Layer 8 of a small transformer language model trained on English Wikipedia (12 layers, counted from 0, width 128). Numbers have three digits each and are written without spaces.
Take only the direct path to the model's output, skipping the later layers: a vector added to the residual stream pushes a token's score in proportion to its dot product with that token's output vector.

Output vectors of the tokens that the questions are about. A number n stands for (n - 500) times 0.0023.
"f": 449556571531777411597605719553526453383478385398322507513690420472453634542324621411378452655341451545367554551642461579815467711587550508448490713551461313484488477635529508264538379392683620346394592500313374429656523360313533477547480473834724556536572717394511359648388428625271508655449529413544683178710499526359688411724271434662460737519402430635576311565433549505582440313483
"w": 429790730399524428397217546545500246425354615504490552197593252421632634522423379525496545492469475621252632496467617562616690564423448244478490409565425487451573335625542338609566270581596635511662536423500241625376502382662230401553312341719336620488433458781511306306524394537489457373338616410709430505376499645538702252558399415386553399558407375647648350473467542429649592331513
"ug": 489547627183734375649541543484645402530583454747507309311368487475385424548504568475522283532586555567560470403461133615516683451646276543522434638390376345569531734426436517369311622392504368329504581635457357549358467416615492659467542688496444355282530514728466416419664243248301635385427661716673341539625500527615478757525661306569530720687237567290571393520420572572524344583604
"ul": 481651340661638540588392584455643412545355332518476175510454714633688497359569594471445411500759464300463470504179387576440462388485351392346474669444497453405482473353601440616418558471288564417485493661185337548228590491325485278799308559307500578378585519366500632403532373473433603387414434698612530586554501496476447565730337300500328612513454589496623571407338346636268120603379
"ar": 413626548747308585360600680390714579539365596607478369421362569603541545332380423426692687434482339670411480415545331465318379563460572543490467573463596559424652362500609487412489424329399580403500500568377217278771432617561581487308310133516593408432510513380229398375577487397376464327491497545317435607625501546685402500431469306318587531401418613273550481497453655665708296535458
" F": 530423488417592529628606477532490599576525556522352537509361525383654571502591545600615577507394437647404585628537527601532545393420521528615498398495622568457500581483598611416469404559622398433530493587577658502463527523628447468398625588517616591519532698439517336649468486596488423615445405475455581446405500561500646586590656591568460720608548395448391525632507597261465618498470
"ment": 617330468495442754323158450263294547327882648542627486279404446328596371434472831430648662548636383230701500344281312580407724745532674123644644816783370439556217500353571463555480450290278684276335434535622641446469489545483500677579332259244033694026534584278649511402418354504536851688440539524616551388510502259281767377511457500500772524349462385241527504753551495559401729540558
"ited": 329560332421643604313519633437441505347578182763773534796391478336586701722662338380341587396743769353322372568144347407344785270765372687434462511368272311518081536592270592788759449308408290246431277540400424545761469250580322406837478393410660518426543452576568190599670431491564595755788483417820335756686503347478620594832571472436666539403336560665484669578406625619328425549751
"and": 638579642492463223553481550549376590566485543257552496594500496614017328470513581381624523573631485325349583504537591359255547311516547393467674606331497374533537508552500497651548202413176523456630374367291278468533449611478550636467372356640743552421591614316413671435654784727586553212685619508622464427614500519577352535710633474427711611507491749592538476646570509614557791696413
"oun": 662555577207531518646475620663563429557409403703280349565367550409408356576566654348345712392573416376533547504210255679385644367429125577476522527629355453503426643519621628562676461443491351409558472597260698657747479442466584640380523139396422519235418428422174544444684663381562798295475526517664437563432501420420456634518583345362798566521217605509495682551059146589566534545604
"A": 673503536591641573590574329611293458627503480566515471466339421674663345444526699391590543358638534702561485382542462323507522517663527587593489357384351659557537762316522416649493476382489399516341487400630522446542479787386615467549562339690513660585587560391593382697624442512369444642675526399374583421604500622527363586479387544438562500435562417224557495411412406504583457661721
"an": 331655490662527690545441569428532549497301507763380566485626666245561516419432465473624584319594473594617632290403345469451595181442741409383497399455497349368602639582531402369558384476399713628402582418412363600451462675381518564394414466440740605336625539453552595516722579535572665390657267416535582549421499475655303617754551444610465598430394546630585464395638613651770421506366

Output weights of attention head 2. The head adds the sum of these rows, row i times number i of z. A number n stands for (n - 500) times 0.0023.
o0: 376578353488535373555519698453495424646512557514598551662554431513464585324491491361594372435568382513487360483516518609392232539469651386574546508352490386416589378441442328581418544405482375457572449554540510598284493408641465396485703549548281421535468564568567410463537477591463639438559523679685708516404449492609580457460428461415659648483519471589557570526341502503466373499479
o1: 209594391486538541491405559558504601616511518585521511511480732440405529310419425491490401468577584701356483556369430381522470391509214563495339438445294441542472404499551392312468450402517534507323290683415338588584510540459428457340385636268453507582537583581446545544598447504378520435525406434585572362494547418570465579624552322631589461468429541420460479555510399341357630339587
o2: 471435466504463622581519408289524692602404486389527557572513532387428541515542482737558413586484462458535661441580335532506476468542576503474729477477444612477710661499409522501397484539400403610463726521488393609430430387395421504612618477557555672677622456372697461569582608414387479344519384401644739580455381749520415497435838405561355584504465523509384524462624567399392443632468
o3: 488595538521560595425540598426656701389424489577543675424691223268583440437548548686630334537541375546490474504476535676525476524479735464396696561580294269566373406488603445473457561504456349634400402513561552599435408547489570348405230503553622489338481492504554506331589350518545543374628476506402540403459532529666510308377426665506580462491425540520549351540549608503545499537480
o4: 350400277482652475480478623550504530584546460606465494473576587349467524349396640578537580446422541418291432525446257559478387432441548506596662538648623590544519526520688449530485433586544673456652432456679542491420494461524677359206462529301671495457389826376402426516544569626525566508505446474469379496505644303675369493600691584381489558514474562618381603482529594401738543371380
o5: 424676359549338659586478522457282460466370412303443424447570396409577684425507670427641377418590675443413527483601405694615461640537400584464539601457531470366547480462417497579653349732444486448539663367507625381487511550491302444515488339536412438491614604310348394480686403608497435537388366533502533580557516376562334567500356598513703440484501297522664533445444379441342452576580
o6: 623487454471571451522437564559527621354603580462369483510418539439445348425557464445573492472346451599405410498617556487545516450461563556592477661510481650411354441564538604640594493487440243547391451652302444637523546551512392531401563497497524430428764669571485320772294557527378460624421446333375594422329588659399680518496472611502376650598499342542399424607429528436619463483553
o7: 325496246585546553595456589568515614588347506509384388502527606615567543607463442550607446418672423528627491433419348610343477441504556350574478458423500303511279849439438392622464471528519602385430504440676464453584534562513508436633485490584704348550515336372327418418551619603504554559521446497398558472582529617560581604499465559388527590560365417160597516523672426450611529527544
o8: 468485380558425497374526690383566610432472455583549527446428605485671548502293586520479447495425479470487499526545392462454418563582313557291503425458277495533495434470541397723545503447657404428704369552390479583175527475465229491548388794443560391487391584493538622575402325348373390571507474367488327546516569567554474612349543514488393380438483571245467595492704450625660270595450
o9: 433418627295562613545460402521499532403496653413411567498511447597551737525508487536596317536476547475647358491542546239558475527533642597412492471395438494726477407400553470508455516443762494451325432593712591580523417416481400643574664641568486441372628521534484576645615394548569324545549527432469473440758364500560555464590715529524544617472558541567384483461714446455634506481507
o10: 433398545604491595658611711540485535577518360543535516322355662503509474494500507559383639426517595586465605467542391553448739608372478523652564521563486642576582720387586437591516466460777374647421496551597484676578554524318446599510451222437452711654397592611418366507550315475443457447620409641477604521415438487514487519416400509600621777331522634466571434363456564464555286661457
o11: 580514374352496578541432383515511351664426534436511515497553479448415564591441604376458563530599642420567526354451486593476532489390545457445457493709453381417314379533752392721211451472674388637507517297439431364319411642365536605520469415434530472363714486451644461423734497629534560617454525347546479534402443530500459396465593341511457576512487421555573511428547541460511266357546
o12: 437540607369487427584497484296504474640481642375570352438672552546452541482576513635457373605290590467466344502563580517523480627484213665534564475494370416473768483536554367500411494460454635513557650633846543530552592428350455522682489537459585454401573607725525561406522499429619393641422591525436687455445496289486470481426538515398443316499363553565430390379418401523551301188593
o13: 520471430508526424723654468545534464490517469627593516463577522657425425584454509244527626427542524600461485508468387440475776638490464386432469546539519434436475464524353473457616314453633678573414456418548523583511410504547463427285572461577590623426670412491601502301360509457436315482463630457470548527576481590431417482625588756577434295629506349667525533534403481637787391638459
o14: 350446485509452679442436550464596597363556513593668451581454687589601345329426294477443527628668649547623540685453462308360699484527609455466506649446619684452697447455471582598327315461413522453656464524499354448392504462441511572517467455551751488515674502457586390512690621445599625569495445656376349315581524411565638497423481535456533392537455349389636452522451499711549301469590
o15: 448351416489617484524575389465464581418395548521488490621735598379425407438544391456421379607524554648527284443486568555490398381415651601519487555645573471519444470532509513287423378390564455408547453442318605271666559274415549485337655656733387578582493624503440399561566551501495368517460523509479597535632574532486419517368409502582572322405569502363556591581606677507369407426481
o16: 464431496592382726408612285641645608664552273366389631675407531479649497574427521536400640428386446524548461533659489425708475683525368463489568529555493524474481582453544464469519578504471593509413593391681565400401442569410578381336695646314427486467593487808474592443565507461485403533418478536386433384474471641614505544298427503555469397586695455281342520445475482462366502477520
o17: 595390462412453429563562471583716503532458538368499434529581612491491523541558450534545445587217582697513572518392635558401307502669677420566404467551428548417970504408607430574615308542429318514381424444523599558401487544316504441381494507452491449406513427455342558416499590504473568383455482546434474629521491499579684503513756531307499525469645535518637651504519263332349596592608
o18: 561639634504368454344484498470609466452542432699534441480775450460535503285477629541426467382562496577552443576701661356463393435468684399479615360420635609440485612501597465367554365670434583502438568327386503489539419611486503569470481474472581619455431525442542349576489496306467316487758435498544617419274341606486495609651558604517578427383637454463339401512456414512704477439342
o19: 351524485598439516539607484611433396569735571471630598604595473503410524553552606657632467481609783382604484317583637504716364382471670505588439422454673497439430381575548554578587578384439382482588600624337634520434603435354520573525414409314571444652511488542529582451486595540645536601503352384320610578660414590558300385489376800461464452406484533584371587541519542439539557418532
o20: 455546326584448541516343615467388636587438699430414417610510502630485522600591353350567466431441311555555414503583454425495463563387675623546439559509459501550690638334464601583516636514320376512354393562388389444492400523549689607595492309488590430410509439580464455217370417414544402490447293480598322496425458332689387489595561525524460522291572515695372555398590621608572475492480
o21: 346541612419477495491470680619454552562465380652472432561664539503725534479690460469388536479447410361530596482608622572657386335387359444424343438489463490525464679520468562552476447547455582595489385445544462623497419541530529460601520510647268722380535551447560560556500598607679493404639663430360507771389490292370555523495334654608467608596542451487559502678381492452420489363492
o22: 471519297383538755594605484412390636430554453607566358408423451370294453552446616526352483535477661363330353361391464593392321482515756410390417387472431397522539586370509473507651627377547368444413409612569600429519406444623289553363517567455518608451594572664355534546577523379584611536447519562494493376354538373435524585564570398535425596703459460472331584320412362564429586566586
o23: 362651550420615537442377587458447509355426401504670551559411600412649588759421453477402467503582482592707382398512726551510728478482583626617415402511457369488530595642529471561596511730634821591683465421554408583387609590632489465430461454437418481597434466542560524459470637491457618506414389578421619367497554480437511371566544429543423631257547511674447597543361326456503498410585
o24: 405368548532294562318373438576640491613596265514414431412553439490471329549531590419484581533502569569682435412409487661538531547501476385308558674501288486552533362463356426272486598588361602509565536417429456531703391377438538384405463208475377467525579575518409527605466405608507407366328345569483555395463641438333602568789571526279661461467435592490463587515638530569541368567390
o25: 412475516329413513424359546358735344366607662472664452508318567457437689609500298538539302542712429483512553668503373824534410588512473339512505577471651423542316562550617495411619525565527415546589538438532566528489506445462543435576491623422446507625592580635442336454463555366445325536431452571547499520427407481487371492700403561495567419515499488477428689579418487539511546477453
o26: 588489381456502439577531549635497554549531429595637566500321432430459436575483451570552508389505602468456575547685427435320679624637430428374457379487574422440318578494583643660344318472469332432314545536456718555563512692536460556630592263524568500553512656622458584524394604516528459477540486547738563434473429438494427504316591473533587315382635494550493457714814358564466571466342
o27: 519331478485482740557570410583420369276306505483431645666534495455490454386407340455596562467534740449554582495476591503619513619416438556468528300288548465548723429602597447468384555391645421369388403475584542533469600688575566404360489423569530557696340508391552528543417432344485431356544371459531432549307348496608441496619335437385486574438413501618548330371611593693449376428348
o28: 608526615616702407627602545577530496495505488461436430499745679343728634515298603572617556442507515388445479454589372289581647585400450375399649583389490440417401528454416557439656646506433401454312467495396516562307524528465517371616600514521543731559499699658455519475663654439432500427541458530367522473521440489332517513652438393489414602613467554649486545415475409596481435568488
o29: 296458520451447515397494298390452604456556654582442418683433423388694439588592528547507470462470631495531563514493595482436491650439469696599377409561476500490358476543452605343568467473359325452537643483519468509524543354552734450437487551536356403339638487307603474471547593517436353554548563574315598679445504356559512557717656517529640489519424654510547419453317476441631617595364
o30: 501465601498470450534532550424450445587659507349562474681367438569597481506449627382474386461614517326464413635638462591553521505559587655490685406593604502487498393389594432617485508577543534517701358587417381731636392458632566517282627566644549515532420201652431650507569529386327427502679558466564360484494507584571473480478410550569571512690571669356547393522606514460489398413499
o31: 645717591246573317340694596463519776607642536604511398444366417663479579485651533564637527374511587625602486513574472655433402551448425691395436530398481434586533569427593555371326454510517484543536505412344643485659458818570506529532546677601618452532546618436525485449556516541466608427551410456384517379571505333452523389642583517506526571560523438525376498531319617607479202508488

Each question shows a token from some text and the vector z that the head gathered there. A number n stands for (n - 500) times 0.0051.

"an": 599800566701672606481635321514553468368510774306379561607615440669587606477528508650424578487613
Pushed up most: "an"

" ": 487608514663553590515428680399427275468491695456369601423570489523494529588370426641335513516711
Pushed down most: "ment"

"m": 564686463706584586444501417469562402366432706343483544330488347513552451509509525523394440491580
Pushed up most: "ment"

"ing": 609688451591623565698506384537527376335468593447383575346502316491487472510510451646488556475697
Pushed down most: "w"

"g": 640589394580458566508485390469427438353626556331504658295488294520560477562522398580332633560584
Pushed down most: "an"

"97": 615676631505665659435576804334322602332435665228284331567536318334606481514488458710516540382710
Which three tokens does it push up most, strongest first? "ul", "an", "ited"

"y": 539706427657524561524542490446564380333409733343400551461534414415573484580549449593361590580662
Which two tokens does it push up most, strongest first? "ar", "ited"

"9": 503620435615532687474518498412442455385477707353381421517484274531473535616407576629484540464548
Pushed down most: " F"

"A": 454615421550432722560623509594620367316565667463483579557562334580569384454305482626471347468600
Pushed up most: "A"

"ar": 617736426687573583574531421445535317353444746420445625415563393453547458566517517627372651537655
Which two tokens does it push up most, strongest first? "ar", "ited"

" th": 606685451594620564694508380541526380336467595448382576347505316492491475510508450647488553475695
Pushed up most: " F"

"k": 600707454572641556723518367546552380290474574437391570338492314481479466503506463638488533477718
Pushed up most: " F"

"ro": 511764259651633710154276496517587825278651573376433696156644372555403358627578360459275318490637
Pushed down most: " F"

"u": 846498481678428819261682913189173771561510823373667776042557499968772574337819453496492872321571
Which two tokens does it push up most, strongest first? "ul", "ited"

" C": 526717406687476634553502552447475357339477634436330609392555425502508504584476502700369570625728
Pushed up most: "ar"

"ime": 391591437755645501435505534489523325436388550341360487298496355424578445512609366538435510431675
Pushed up most: "ug"

"),": 510734455619606595452497413456528365386440729369461544344513347515551443475504490521381432449571
Pushed down most: "f"

"is": 576663420647520628484554520458455367372444682376360534424508347417496485585461492615398563408680
Pushed up most: "ar"

"l": 754838568601617469524592318659451574545516654218484434443527269555515426530565533870468648442650
Pushed up most: "an"

" m": 539702441628511589541538519464447343389489666403327526387596386532500486561515496632439560499602
Pushed up most: "ited"

"d": 557684437645513620520572509447437352383477690382329545411496381400511465566456498647400535458679
Pushed up most: "ar"

"f": 618723417530598615763526342518540366271443555460379544396479225533471455553485382601560501511760
Pushed down most: "w"

"ear": 567669400578497593487571587492433356437462614406317548466588327511505470555569509547440520455593
Pushed down most: "A"

"1": 645631494612362757446535766401342286576592711268605710530514422438586518327373581687377425306718
Pushed up most: "ul"

"ed": 641591398578469563511482390466426435357618562334498649296489294522560474556523401575333631553582
Pushed up most: "oun"

" le": 590718455564642563731520370535553388283477564432394567328498319489474460506513462636488535478731
Pushed up most: " F"

" in": 570672392723486636542655432471455406378439701385460577361502304484550441485529521531388580521589
Pushed down most: "f"

"t": 557721441629537577535543485489459402381475662390347531398574352561514464563512509635438568475610
Pushed down most: "A"

"ign": 640587393581455566507486390468427439352629554330507661294488293520559477564522397581332634561583
Pushed up most: "oun"

"ia": 600675453598613570674510384538519385358459606451388578360508317500498472507500447646489559477690
Pushed up most: " F"

"amp": 640587393581455566507486390468427439352629554330507661294488293520559477564523397581332634561583
Which two tokens does it push up most, strongest first? "oun", "ment"

" was": 620687454595622562704501381537523379339461591450390572344501320486486467505511449646485557477706
Pushed up most: " F"

"ru": 632778571711620782507395524243534605203366532251365416503386466742569165425514520294524524527717
Pushed up most: "ul"

"-": 570682365554518690573469551415453383369520586276565583401542332464469567549439452670250645507596
Which two tokens does it push up most, strongest first? "ar", "oun"

"ol": 540725406692481622556496564450484359348464640455332616399555430506484496588476480696382582599706
Which two tokens does it push up most, strongest first? "ar", "ited"

"il": 642588395580460563509484390467426439353624557331503657296488293520560478561523398577334633560583
Pushed up most: "oun"

" c": 592656444538556454589522380518417301282439655377468498401540392422511447576524413543398540521642
Pushed down most: "w"

"x": 599715455565649555736520363545559379274478567433395567333487313479477463501508467632487526477728
Pushed up most: " F"

"S": 505735457625615589454511426456553352365434735325473549330515356515556445471497494530393420452583
Pushed up most: "ited"

"it": 563733432661510540534570476434559388328413741342431547427545408395556520565509460601369629578662
Pushed up most: "ar"